Layer 4 of a small transformer language model trained on English Wikipedia (11 layers, counted from 0, width 64).
A neuron's activation on a vector x is SiLU(gate . x) times (in . x), where the dot is the dot product.

Input weights of the MLP neurons that the questions are about. A number n stands for n times 0.00061.
n11 gate: -229 226 47 -73 -168 -181 95 -131 -14 142 79 -89 271 -3 -158 190 106 246 19 -142 75 2 -252 -213 -221 -30 335 -156 -169 126 -11 -279 -94 79 -225 -36 -18 -52 101 -5 -88 83 150 -97 99 -362 84 -193 -228 -29 147 35 65 -312 -4 190 -210 -31 9 108 -183 20 -129 -301
n16 gate: -184 309 -170 -43 -70 -154 177 58 -98 115 51 -85 18 -94 174 -227 4 -49 425 -11 -108 -183 161 -27 -14 -54 130 -246 -211 220 32 179 -31 -84 -21 -265 115 -142 -38 55 -97 -156 -113 42 133 -20 -171 323 179 60 77 -49 -33 88 -114 -62 -216 -62 295 97 -208 -92 -16 206
n17 gate: -213 379 -67 -38 -63 -157 -115 36 2 -52 90 193 -338 -265 -144 51 120 166 220 145 -205 2 -268 40 102 48 -334 -97 167 -80 -193 -281 9 -19 79 -14 -41 4 -101 -108 -70 103 -50 -149 -66 16 215 -189 94 -82 136 -114 86 -112 -142 85 -243 114 -357 163 -173 96 -193 -192
n18 gate: -453 -85 -119 -16 99 -141 108 110 -30 -61 -56 -109 208 7 8 114 173 -21 145 118 82 -184 -98 43 -47 139 121 32 -175 94 -302 -56 -189 -230 -167 -85 -107 -36 -376 236 141 90 -99 27 -50 102 94 230 -28 262 57 135 -62 181 91 112 -283 266 -251 -143 -44 263 76 -94
n21 gate: -16 137 -122 97 -100 -125 224 153 -207 140 148 -8 -324 -207 -70 -239 81 65 -147 -104 -198 134 10 99 -26 6 -29 92 -45 146 -70 -20 -144 421 -133 13 -103 153 24 -107 -82 -74 -79 -14 -6 -90 330 81 -63 -225 212 40 0 -63 3 -106 -16 -286 257 -16 247 -57 4 117
n30 gate: -116 208 155 -35 162 53 -142 13 -15 -180 112 54 -23 -50 -69 -29 130 302 -41 173 -154 -88 69 142 120 -34 179 -104 102 -146 -238 -341 108 -102 28 -222 84 -66 -241 231 131 4 284 305 112 58 5 47 121 -99 -124 -37 263 -39 -8 121 -156 15 219 16 133 93 120 63
n42 gate: 91 119 198 -283 -107 -121 228 18 24 -341 184 -40 -156 39 -316 -143 -103 158 -126 132 39 -285 -63 73 -57 -124 -127 369 -36 277 24 -162 247 62 -64 -113 -73 -7 -88 26 73 113 23 96 137 10 7 124 163 163 -149 39 40 47 47 57 -100 100 -87 98 -100 94 -297 -10
n63 gate: 28 -150 3 90 67 45 185 87 -1 64 82 94 -148 -17 -75 201 86 71 -110 -6 278 -45 105 111 112 189 -144 -41 69 40 -87 189 71 -64 37 -6 178 77 255 -39 -305 -94 12 -191 214 -264 -48 -110 -267 -14 121 -356 -14 257 -35 -380 -180 232 180 152 -1 208 -113 177
n71 gate: 34 151 -289 188 -14 36 64 12 -173 -63 -162 -319 57 -163 -164 -2 -457 247 83 159 -73 -25 28 -41 159 154 49 95 75 -20 136 -34 57 0 -229 124 -342 228 -295 208 -133 15 279 330 -114 50 -28 -175 -269 128 -67 104 312 -142 -91 -68 -61 -120 4 -205 16 -66 114 -20
n72 gate: 171 37 -53 91 -70 0 -8 59 -36 57 -13 50 -5 269 -375 -132 69 54 89 187 108 -176 95 59 269 -128 -207 54 -54 117 29 167 -133 181 -296 227 -20 72 -11 -51 72 -144 -104 172 20 -163 313 225 -379 101 -36 -94 -103 106 -226 -106 6 51 -190 -8 9 139 24 -284
n85 gate: 197 -163 20 -132 1 -74 263 -182 -204 -219 -9 -425 37 86 -203 -189 109 210 -218 51 -15 207 162 -140 -58 104 -109 54 208 20 -60 -155 -167 102 158 -105 -220 172 -39 328 -155 -1 89 138 92 -83 34 -6 -11 111 -215 -228 146 97 22 10 21 -251 -134 86 314 -77 193 -118
n95 gate: -203 376 301 101 55 138 -132 139 -32 300 77 11 29 134 -11 156 75 -127 12 -3 149 -135 -141 191 190 156 112 -100 -134 -14 -69 -91 -349 -168 117 58 8 13 278 -93 -84 -21 168 64 -170 444 187 45 6 154 300 -96 158 -213 136 -49 108 44 40 22 70 167 139 -35
n116 gate: 136 418 -219 101 -94 80 -45 33 88 -27 -192 117 -90 11 -204 -50 74 102 -133 -71 25 232 -92 64 -11 -250 266 44 19 -92 45 -131 -94 160 -107 -65 102 19 18 288 200 -118 -159 -80 -152 189 -289 450 7 9 37 138 -32 -207 26 -328 -205 -42 -136 110 -133 -217 19 154
n127 gate: -83 136 119 131 -124 -292 442 101 3 39 -117 74 -146 145 275 -138 191 -99 -106 4 -39 -264 58 67 -193 92 124 101 -1 39 -82 32 -125 280 193 -473 -4 -36 89 178 310 51 -7 -28 276 -75 151 178 -19 -191 131 -57 162 58 68 -158 205 49 -350 114 -248 38 29 155
n143 gate: 50 39 -91 280 -209 -5 -104 -93 157 48 58 38 -111 23 -57 123 -121 91 -172 -108 -35 14 -290 -172 -93 -334 -239 130 143 -15 41 -318 69 -7 -8 -16 -2 -181 -114 115 -118 -2 276 -94 -99 75 -8 146 170 -95 212 -229 41 14 105 107 108 198 -417 111 233 340 -108 44
n151 gate: 147 193 -86 -17 21 216 -150 -199 -99 -18 -97 -47 -16 72 -18 -90 -228 74 -209 44 263 93 213 51 -85 -53 -53 67 2 -72 42 60 -117 -199 211 99 4 83 200 -76 -123 305 -7 17 -149 -191 -6 -286 -195 -122 24 -179 158 153 197 -317 50 -30 31 -48 -171 29 234 -71
n153 gate: 215 -160 -199 -113 -363 92 99 190 -160 108 -92 -203 -20 -90 154 258 -198 36 -93 -206 -235 -69 47 132 100 46 -27 -53 83 -127 -111 -83 -206 -147 41 217 -67 -110 174 23 -225 33 12 41 -87 -186 -200 -98 246 15 121 194 70 -44 -211 153 -18 72 77 38 -148 59 56 156
n159 gate: 43 -89 130 48 -167 -149 178 -138 16 2 -98 102 23 164 -452 -253 190 127 -88 -152 187 -182 -266 -372 147 48 -215 275 -103 187 15 24 -89 -233 189 56 -73 33 69 -12 -140 -225 -321 76 94 95 10 266 233 -113 95 -107 -211 -72 335 -40 -38 -136 -37 -208 -96 97 57 54
n165 gate: -88 -199 71 73 -185 -122 80 -118 -473 230 -99 204 -267 237 -325 298 -340 -80 25 70 162 6 48 20 408 -98 -91 90 50 -103 113 22 -66 -69 236 343 -224 -173 73 72 75 213 190 -9 -119 38 -147 82 121 114 -179 85 -81 -234 -58 -45 -161 102 0 -44 -91 -209 -37 116
n11 in: -240 89 186 -86 187 -47 -40 15 -115 98 -114 -109 -37 241 -213 -45 -21 -74 -70 13 90 -219 107 -33 0 -64 -114 41 38 273 -267 -220 93 29 -37 -150 -25 -160 20 -226 -197 -201 -28 -103 90 -97 -69 5 134 -96 -31 124 -283 -60 -48 7 100 -21 51 -79 230 -22 63 138
n16 in: -22 13 -50 88 -162 -75 36 107 -300 -139 -267 2 109 363 -172 -142 2 134 29 -114 126 1 -26 121 -18 183 -72 -18 -218 40 26 -120 -50 -17 -50 -88 -8 -281 -64 -23 -25 140 175 -26 366 -2 147 -160 -110 242 -66 -89 26 63 261 232 -302 -96 -210 -142 23 -136 44 47
n17 in: -50 338 10 130 127 -2 4 73 -16 -122 34 118 -114 -22 14 392 -32 55 163 -46 151 192 -105 -116 57 8 -38 38 31 278 -10 299 41 -88 -37 60 39 120 27 -182 31 263 89 -62 66 229 430 134 30 -353 59 0 -73 250 -62 201 69 67 -198 104 -122 137 306 44
n18 in: 23 -140 64 57 -98 -52 -45 -236 100 65 97 22 234 -45 193 -110 63 -67 127 29 136 -112 81 178 44 124 60 48 -61 362 -98 162 -5 -90 -45 -247 101 -54 132 -4 -83 261 37 -260 -118 -93 -105 -125 -254 -38 40 -313 35 -43 179 -59 155 96 -23 -122 17 58 -23 -137
n21 in: -2 27 87 40 155 -192 -181 186 77 -112 14 284 -95 140 72 -78 32 90 -118 44 -44 -29 74 30 -102 -146 -369 12 78 -59 -160 -56 24 76 -76 -17 -13 87 19 -14 -206 -183 26 77 45 -16 -142 -315 -49 -27 -145 39 130 -267 18 -19 -80 -13 176 -172 363 149 156 -157
n30 in: 141 42 129 -133 16 -37 -35 -60 -71 -39 -236 -58 362 -115 -134 -164 -178 129 216 84 71 -147 -219 -47 254 -234 78 46 -12 -8 176 -10 77 -282 -72 -1 115 -190 165 20 106 -209 37 -136 -122 -141 254 231 269 29 119 -97 38 81 32 0 -37 -112 -56 108 -130 168 122 -13
n42 in: 135 143 -7 -84 -23 -222 234 -138 95 -299 157 206 -175 241 -386 -225 13 172 -38 -4 -92 -252 46 -126 55 117 -5 -3 -224 275 -17 -43 127 -161 -18 -86 -42 -65 -332 -11 29 105 -188 -117 -75 -127 11 45 154 94 -104 -123 -43 -18 13 -208 -180 -79 71 68 -130 7 -170 7
n63 in: 52 -207 -148 -90 -12 26 -32 -21 102 28 -47 68 114 -14 -79 -65 -276 129 -111 80 -319 12 68 3 -70 277 80 -178 -45 261 158 125 40 35 25 -74 56 -31 52 4 251 -306 310 -46 36 -100 4 48 79 99 -182 -144 -122 -144 -33 -280 103 257 51 120 -97 122 149 204
n71 in: -35 57 -109 190 -189 80 29 -37 -18 -183 -18 38 21 39 -185 183 -230 56 30 -135 -116 -252 -105 78 98 -274 -273 -12 3 103 19 100 6 -116 281 96 58 -35 -150 -125 -337 155 18 -87 -70 -331 211 88 -138 -262 105 158 162 226 193 -56 -30 -81 -4 136 281 -292 -63 -5
n72 in: 82 107 13 148 139 18 17 -43 239 165 -5 -206 -38 202 -296 -113 87 -213 270 49 -9 31 123 8 -173 -45 76 352 337 168 41 100 230 257 -24 79 188 -11 -89 261 37 231 -164 -40 105 -85 90 102 40 -191 -195 -10 -156 -35 94 -109 151 -1 142 -116 -179 -198 108 -144
n85 in: 20 167 -59 -6 -149 78 159 48 -26 -39 -34 -48 73 -231 -157 -275 -38 -296 -102 -20 136 -191 295 85 -23 -126 71 -147 302 -132 -176 223 -133 58 -218 66 53 -16 -102 14 87 -9 -69 -126 8 -207 -187 10 100 -34 -259 -193 -12 40 132 -71 64 16 124 89 144 7 177 -115
n95 in: -81 66 252 -173 -13 -35 177 112 118 204 8 -159 -27 29 81 29 -21 -189 13 -66 216 159 75 -72 110 91 114 12 -118 116 -59 -240 -147 -14 12 163 -68 109 193 -61 63 -114 296 -110 -276 176 -58 -55 -108 90 325 -6 195 -139 39 -4 -25 28 14 -131 -119 95 72 46
n116 in: 88 26 -121 5 -129 167 -7 -183 206 -169 -25 -167 -157 -62 -50 -186 -38 94 42 146 -148 189 216 -41 -186 -146 313 33 104 -138 -227 -206 -45 230 58 -137 144 -224 -44 137 -203 66 111 -21 165 -76 -210 166 -201 -25 -182 60 -269 312 88 -136 -37 137 242 302 -39 4 -171 -50
n127 in: -27 299 -7 -46 -26 -123 212 113 24 138 -100 -246 61 14 79 -94 251 57 -207 -118 271 -127 123 346 -39 -121 148 -83 -32 -129 -58 332 119 -165 -112 -110 138 -165 210 113 381 -239 68 65 51 6 25 -58 268 200 43 180 -107 97 -193 46 119 -52 -55 -107 -151 -3 179 133
n143 in: -43 63 -134 -4 -182 144 -165 -35 309 329 131 -52 -18 89 -173 32 -175 40 -71 -77 -99 -30 -90 6 -72 -188 -176 33 189 69 133 -2 74 117 -154 189 142 -14 6 -29 -54 -13 216 55 -37 -101 102 46 99 84 139 -92 -61 146 42 -65 2 162 -163 23 -125 214 -32 -292
n151 in: 104 14 -30 -10 -184 -48 98 -312 65 -132 -120 -326 93 79 -104 34 87 -99 -161 -162 104 -36 52 -154 -38 -144 66 84 -262 191 66 90 139 -92 -8 -303 -27 -25 154 -7 78 137 -18 -51 -348 132 -93 7 96 -188 -1 -115 -85 39 7 -23 -69 219 -61 5 -273 16 24 -58
n153 in: 211 -143 -131 6 -198 73 198 -61 14 174 -132 -95 13 -37 56 -4 -170 110 -2 31 84 -185 106 -29 170 62 -148 -173 -241 -134 -108 -32 -218 -123 131 105 -177 271 187 197 -39 -84 45 86 -136 -34 179 -136 150 77 194 40 -90 -71 -313 -58 -31 155 -44 149 -37 -124 150 207
n159 in: 116 -28 5 -70 -66 -28 -187 -38 -3 -7 125 289 -196 97 -24 -102 107 -41 -21 81 -185 230 -81 321 -85 156 -20 -4 130 -84 94 92 71 393 -50 -6 36 -122 66 -193 -22 293 149 -208 95 -207 108 88 -62 93 71 16 -5 282 -46 125 9 -315 197 234 200 63 34 81
n165 in: 39 -52 -56 -78 -124 -75 -44 209 270 140 42 -18 67 56 -129 -210 182 -80 -131 -107 -58 -25 172 -131 -79 109 22 -98 181 -303 -268 -29 -192 152 -25 14 227 -366 193 -93 163 -125 -110 151 -149 -130 6 64 -92 -76 -223 -3 -283 -217 -173 -143 98 -249 -105 -196 13 -6 -339 239

Each question shows a token from some text and the vector x that enters the MLP there. A number n stands for n times 0.0092.

"ed": 119 -163 -85 -150 -50 46 149 -96 -42 51 -13 143 127 -101 142 11 33 -238 189 115 193 76 45 102 211 -49 95 94 106 -42 56 41 155 70 -169 164 123 -168 56 -14 -112 31 -2 50 50 -109 -6 -98 135 3 -83 -100 -81 20 -120 54 -38 -15 -140 -85 78 -23 -34 -35
The most active neuron and its activation: n165, at about 0.34

".": 66 170 -47 -219 -47 -29 162 -65 53 99 44 8 45 108 -62 -86 19 -91 -52 115 58 -101 45 187 27 -102 167 117 -121 -67 -51 32 307 2 -124 57 87 10 85 -83 300 58 -12 9 -5 -65 142 -16 36 43 47 19 87 -39 13 -110 122 97 49 -13 49 66 -1 -18
Which two neurons fire most, strongest first? n127, n42

"let": -49 81 94 -70 162 149 -44 -69 79 -35 66 23 -200 -82 -111 70 7 3 179 -20 39 43 33 91 -67 -95 75 -42 132 9 -12 31 188 -16 -186 -8 184 103 6 -50 29 -60 34 -40 -51 26 74 -44 -113 -132 -97 92 -85 42 -217 126 -64 -60 54 -91 10 205 -1 -207
Which three neurons fire most, strongest first? n17, n72, n153

"F": -39 -15 21 -125 -2 -25 9 -110 23 -24 121 21 33 40 48 -95 59 -4 -31 75 1 7 76 -112 148 155 -107 -91 -176 156 226 51 106 -149 -87 54 32 75 63 -248 -17 184 30 139 -79 -42 -176 -228 -68 123 -165 -66 7 56 49 34 -72 -89 -14 -45 -21 33 -27 110
Which three neurons fire most, strongest first? n151, n42, n116

"1.": 52 207 -111 -193 -51 -37 142 -71 13 60 -15 -2 66 148 -1 -152 80 -88 -90 119 50 -141 16 214 -109 -163 118 -56 -160 -130 -72 169 176 -75 -108 14 194 1 171 -103 144 30 63 -10 59 -54 54 -67 -16 27 63 -22 149 -67 63 -39 108 -9 15 -122 13 89 67 -8
Which neuron lights up most? n127

"ident": 129 -30 -120 -105 169 89 12 34 27 70 95 -53 -3 -125 -234 61 107 -7 253 -45 76 97 94 -47 -32 -99 86 -34 41 -168 -36 65 29 32 -21 149 -3 -185 -106 -45 30 88 -4 94 -120 -107 -98 -84 44 -120 -81 -5 -130 -20 -143 42 -87 -68 -217 -132 65 24 -32 39
Which two neurons fire most, strongest first? n165, n72

"g": 184 87 70 -185 118 -67 -21 251 64 -97 18 170 -206 -75 98 68 -183 104 -9 71 27 100 -48 -40 17 121 83 124 49 2 -2 206 23 96 -210 17 -31 8 -30 -72 74 15 -31 92 -56 -39 30 -77 77 129 -87 102 78 25 47 -112 -126 150 53 -6 -37 -79 -184 185
Which neuron lights up most? n42

"3.": 4 201 -80 -217 -3 -62 155 -43 9 31 -66 -15 116 199 -30 -127 36 -13 -51 88 44 -102 15 183 -66 -154 121 -20 -163 -154 -65 140 220 -8 -99 42 147 -24 181 -109 180 50 42 60 119 -73 29 -83 27 67 45 -51 201 -84 65 -32 77 48 51 -121 -3 48 73 64
Which neuron lights up most? n127

"v": -59 -240 -58 -163 139 120 -156 -58 26 -163 221 -85 103 71 -3 200 -190 20 190 -51 -89 12 -41 46 19 -99 92 -113 -82 154 109 71 -74 -14 -13 87 -60 23 54 -38 152 -26 46 -64 -35 -27 36 183 -42 -33 -6 51 -112 -67 145 -92 -97 -7 24 -35 93 81 -135 66
The most active neuron and its activation: n127, at about 0.36

"3": -35 -31 -100 10 -33 92 137 -38 82 72 7 105 -96 -1 146 -78 81 -7 6 67 34 95 62 101 -159 53 26 -282 31 93 220 267 288 23 -70 -80 -148 -63 86 -40 24 15 -17 70 89 -7 8 -64 154 83 193 -117 -119 42 60 23 -103 -67 114 -123 100 30 40 -71
Which neuron lights up most? n63

"-": -21 -30 -27 -101 -74 -80 86 26 104 -199 167 151 4 38 20 -105 -7 84 -57 29 -4 68 -58 -169 44 23 -14 -104 39 -153 -84 83 211 123 -241 104 152 -144 -38 -65 -9 -160 26 57 163 66 142 -46 87 58 120 18 38 -73 171 64 73 -101 29 60 149 72 61 -114
Which neuron lights up most? n21

"ü": -131 48 -75 -5 101 -22 -185 110 65 -17 -33 14 48 -31 136 -198 -16 37 32 -52 71 -31 40 90 -107 34 -183 9 146 98 -85 34 40 130 -162 1 -97 70 105 -146 90 37 75 185 -46 162 8 -101 141 -62 17 -112 45 122 203 87 98 -13 176 -121 -95 131 -3 -39
The most active neuron and its activation: n21, at about 0.37

"n": 8 -215 -72 -72 2 -3 -104 90 -6 -100 -184 265 21 40 -111 -50 -66 -2 -17 -59 -51 -69 76 127 42 36 39 46 206 72 -45 220 16 21 -114 -56 -95 -17 98 -188 56 24 -24 169 51 79 91 -120 248 -141 28 176 -226 74 -10 -84 -15 115 36 -119 118 69 67 49
The most active neuron and its activation: n95, at about 0.34

"le": 59 77 116 183 23 -6 -75 5 -79 -228 78 -29 -42 -68 -78 -161 -8 -195 9 103 28 201 -105 -57 -108 -68 92 60 58 -32 113 -39 178 -40 -109 116 168 65 -114 97 -46 -132 39 77 -99 15 145 -7 26 -87 -146 63 -66 -120 -63 38 -146 -69 225 27 7 59 113 -38
Which neuron lights up most? n30

" including": -38 -136 -144 -46 30 -48 110 -4 -2 -99 64 1 -28 17 -5 -57 -29 37 161 8 131 106 -11 8 -3 -124 99 48 -132 -25 21 -89 466 -39 -119 18 26 15 114 16 -135 18 17 39 -13 -116 142 -108 0 13 64 83 60 -99 -55 114 59 104 112 -14 72 -14 37 67
Which neuron lights up most? n85

" has": 157 -27 -107 -75 42 -38 -63 -207 -112 -75 -9 90 -109 20 -35 -23 -178 -84 -15 88 -95 52 -75 120 -129 -13 -31 -39 -97 -141 -87 -35 46 -208 166 10 192 115 102 4 -66 -67 80 77 -170 -18 -62 -274 165 8 -16 -1 21 -210 -6 100 2 -180 139 -130 110 56 -70 30
Which three neurons fire most, strongest first? n153, n72, n116

"ell": 3 -115 157 -62 56 235 13 -80 43 26 54 31 45 -14 -7 -151 90 23 44 41 -86 -15 -15 119 -5 -73 91 262 7 1 90 231 53 130 -279 -53 -3 189 46 -56 48 37 -88 -177 -109 59 -18 14 63 113 75 -100 -81 -91 -213 -111 -92 -62 72 -52 40 5 -63 159
Which two neurons fire most, strongest first? n72, n71

"ular": 9 -104 -143 -24 76 -28 -84 -48 19 -49 282 121 -114 1 -191 69 142 -92 256 5 47 76 34 -58 201 39 177 -160 112 -22 2 64 206 132 -87 33 -11 -94 81 18 -12 5 -33 276 -88 -50 -188 82 -76 -103 38 35 -80 2 -158 -76 28 -1 37 -32 -25 -80 31 100
Which neuron lights up most? n165

"am": -72 -20 3 -147 112 81 -115 -60 -28 32 16 102 -70 -225 17 -9 19 186 -46 107 116 -151 -23 172 -12 60 111 8 74 -20 -85 75 211 -24 -21 166 35 -47 84 -61 30 0 81 1 -34 141 -16 54 -190 3 86 -143 78 73 16 -38 -73 -235 80 246 105 0 -135 -92
The most active neuron and its activation: n30, at about 0.34

"uck": 207 -44 -135 98 -52 1 11 26 -27 -72 -87 -192 27 -49 -9 -122 18 59 15 -9 129 135 50 32 -84 -57 83 139 146 57 -2 183 -115 112 -221 -8 105 -99 -36 26 -5 151 -134 -74 8 -83 -45 -256 -119 -6 151 132 112 0 -171 -153 -30 -249 -42 -41 97 41 28 127
The most active neuron and its activation: n85, at about 0.67

"and": -127 -152 -33 22 78 -143 91 -61 67 -112 1 -73 -54 -69 218 -93 70 73 -35 68 147 4 54 35 -43 -41 44 -198 -38 -13 -73 26 264 48 -182 36 -27 -36 4 100 47 5 -175 -224 -99 165 -100 -118 56 25 65 -109 -65 138 29 -105 47 -147 -104 9 65 95 -70 -123
Which two neurons fire most, strongest first? n18, n71

" 200": 12 64 -168 36 -13 22 180 82 23 98 -58 13 -111 46 77 -125 -15 -13 62 141 38 55 10 98 -210 17 28 -274 -32 107 247 187 81 55 -140 -7 12 -138 -15 -52 91 -43 -15 -8 -112 58 1 -48 -120 86 71 108 -256 125 117 157 -168 11 122 12 190 -21 63 -22
Which neuron lights up most? n16

" on": 50 -51 -266 -28 59 -53 -15 14 -52 -116 29 -91 -60 31 77 7 -89 -116 -24 84 197 -62 -115 10 81 -82 45 116 -120 -99 145 -94 293 125 53 -64 143 -27 -15 70 -10 -2 -32 -29 25 138 -2 -59 8 34 -79 202 71 -96 11 105 28 -225 137 -87 153 24 102 35
Which neuron lights up most? n63

" the": -126 -69 -139 91 -63 -37 -53 22 -14 -42 -124 27 95 169 -45 91 -39 47 68 58 147 13 121 64 -33 33 16 -82 -336 92 12 -21 364 7 -174 42 -126 -131 13 -31 -78 -53 86 -77 -54 81 -181 -78 53 38 65 71 -31 -16 43 -39 -61 -152 54 22 -150 -33 -116 38
Which three neurons fire most, strongest first? n16, n11, n85

" F": -103 -112 62 -150 18 92 -46 -38 -33 -71 190 66 44 -78 10 4 85 163 -56 70 -112 -79 -46 -36 64 71 -66 -57 -211 31 18 -29 69 2 -86 91 42 40 24 -299 -49 127 -37 -52 -61 -110 -61 -227 -74 98 -16 -28 38 95 106 128 44 -138 3 41 14 24 49 38
Which neuron lights up most? n127

" This": 22 188 60 -125 61 -88 39 -90 -25 48 18 97 18 75 -69 -107 -27 78 78 20 159 -10 -20 134 -174 -95 -118 -279 -169 -16 76 -19 254 -119 -37 -75 -22 -41 -34 -75 -21 -75 58 67 -214 109 -147 -231 63 97 -3 47 -48 -97 3 -75 42 -212 -14 137 -97 52 -135 7
The most active neuron and its activation: n42, at about 0.83

"at": -126 28 74 64 140 155 -107 -50 103 19 -105 -78 42 -107 114 98 -6 -16 106 86 65 -126 -49 206 -21 26 -118 146 82 -118 42 38 120 70 -228 -97 -13 53 129 -30 -221 -187 36 60 -3 -44 -130 30 40 49 -38 -14 -11 17 4 73 -55 -52 51 -66 297 97 34 -22
Which neuron lights up most? n42

"\n": 109 76 101 -39 -12 -73 -159 -106 -93 141 42 11 -44 83 -105 -43 152 16 135 40 -11 85 127 52 127 -36 -86 65 -94 -4 60 111 154 -19 -92 -174 5 52 135 -13 4 -23 -76 -127 -30 114 -37 -136 25 172 -64 -23 7 42 329 45 -105 60 58 -246 -76 -69 -10 -36
Which two neurons fire most, strongest first? n151, n153

" building": -3 2 1 -35 81 199 17 3 7 -6 -68 -137 -217 -60 56 -86 182 13 257 79 -96 -29 -15 199 -20 -83 58 -8 6 -85 141 46 197 -4 -31 -1 227 6 -40 -13 -34 -180 136 13 11 103 -19 -184 -70 -60 -60 9 -38 10 -81 69 -130 -151 -2 -175 -80 142 -72 -100
Which neuron lights up most? n153

" Geor": 200 -143 -195 95 119 15 -77 11 -52 -95 -78 72 -18 -57 -117 -13 -36 132 -35 52 16 -53 -135 -68 76 -163 60 8 107 -54 -123 148 112 31 -123 33 -96 37 4 -174 -24 145 -22 67 45 -7 93 -110 191 44 -74 129 -203 80 90 -62 35 72 9 -41 216 -77 53 -18
Which neuron lights up most? n95

"eal": 79 -76 -14 211 -4 96 171 11 -79 -79 7 -172 85 -38 -11 -181 82 -22 -57 -7 -34 315 -86 -101 -201 -55 120 76 12 -54 -263 -12 38 -43 -255 22 58 -62 -56 33 39 1 -82 48 -42 -43 9 -149 -145 -5 75 32 139 75 -12 -62 -189 -142 40 73 115 2 104 -27
Which three neurons fire most, strongest first? n85, n116, n21

"af": -78 -32 -15 -183 240 48 -150 -25 -9 -125 -71 -117 -158 -11 -27 90 -22 177 52 16 26 -164 125 -45 -169 -44 -87 -196 -64 65 -14 61 -64 -120 -187 130 37 50 25 -80 2 72 14 -10 -163 -12 -62 -3 -156 132 57 -133 66 93 20 -69 -12 60 -60 -81 22 -19 66 -82
The most active neuron and its activation: n18, at about 0.36

" Re": 73 -11 -77 11 94 167 -36 -41 -73 -249 4 -10 3 -141 -4 67 165 202 -24 21 -58 -4 123 -26 -34 -80 -79 -102 -95 22 -16 -66 -1 -80 -158 -51 143 -78 85 -173 89 170 56 -156 -159 3 -66 -125 97 -134 -20 -85 -6 -57 212 32 47 -135 -5 92 63 -61 49 -8
Which neuron lights up most? n151

" so": -90 68 -21 -241 -17 -52 12 71 -134 -213 96 176 14 -29 -119 -163 65 -26 -39 97 18 166 74 -13 -1 -61 -103 -212 168 16 -37 -99 13 -184 -113 -12 139 -82 -23 20 7 -120 109 -1 -61 -52 -125 -242 -76 -112 -135 66 -62 -42 -68 -87 114 -136 47 115 108 17 42 55
Which neuron lights up most? n85

"s,": -40 43 -216 -55 -3 44 -79 -17 -87 170 20 41 -71 66 -23 -76 45 91 76 109 23 62 34 83 63 -95 -67 -251 122 -80 123 68 233 -77 -252 29 59 8 -79 -10 -51 -111 74 68 -57 -203 196 -14 -57 63 150 -46 107 -29 75 63 191 -14 84 73 -1 -3 -28 -76
Which neuron lights up most? n71

" N": 9 -112 -46 -84 -75 78 -161 9 -12 -77 -18 124 -87 53 27 14 -40 84 5 -22 -37 -12 39 -177 211 -77 -8 69 43 136 -124 128 48 -144 -66 37 100 -32 -43 -261 -70 -3 -78 26 34 -72 -9 -117 48 58 92 3 -130 267 60 -51 49 156 12 -74 -9 -189 20 -109
Which three neurons fire most, strongest first? n95, n127, n151

"w": -84 -90 33 -125 -29 -23 -170 148 70 44 53 -7 -209 1 -36 35 66 26 -41 86 -266 -25 1 -133 -108 -162 -105 67 211 129 21 123 -104 -29 -41 40 92 99 238 -109 -142 31 -12 -61 80 -51 -120 -105 78 48 152 -61 -8 4 -149 -178 19 -62 44 -51 247 41 60 -50
Which neuron lights up most? n21

" by": -180 -62 -87 -85 121 -33 65 83 -65 -56 -42 46 -127 51 39 -11 -9 173 18 17 96 60 -122 48 58 -118 -14 -37 18 -40 -100 -2 437 88 -20 38 52 19 119 -51 -149 11 -10 11 39 -40 -66 -115 68 -31 -23 79 137 25 47 91 10 119 133 -73 -14 -93 -53 156
Which two neurons fire most, strongest first? n85, n18

",": -81 5 -227 -69 -28 60 -5 -33 -109 101 -7 58 -78 88 -14 -86 36 86 34 121 43 79 77 126 64 -79 -113 -240 215 -7 118 126 192 27 -227 35 143 -23 -29 -24 -12 -97 107 41 24 -186 157 -60 -55 37 118 -19 65 -17 127 16 179 -96 97 24 -9 2 -41 -126
Which neuron lights up most? n72

" of": -60 -208 -246 52 68 -61 60 138 -45 -147 -39 -39 -24 86 20 37 76 -35 34 106 29 -22 -9 -24 79 -78 43 50 -26 -50 39 -150 411 -5 -28 71 117 50 35 4 32 -50 26 -128 -10 -73 -113 -126 85 -36 115 125 147 -19 -44 34 67 68 12 -129 101 -75 -2 20
Which neuron lights up most? n85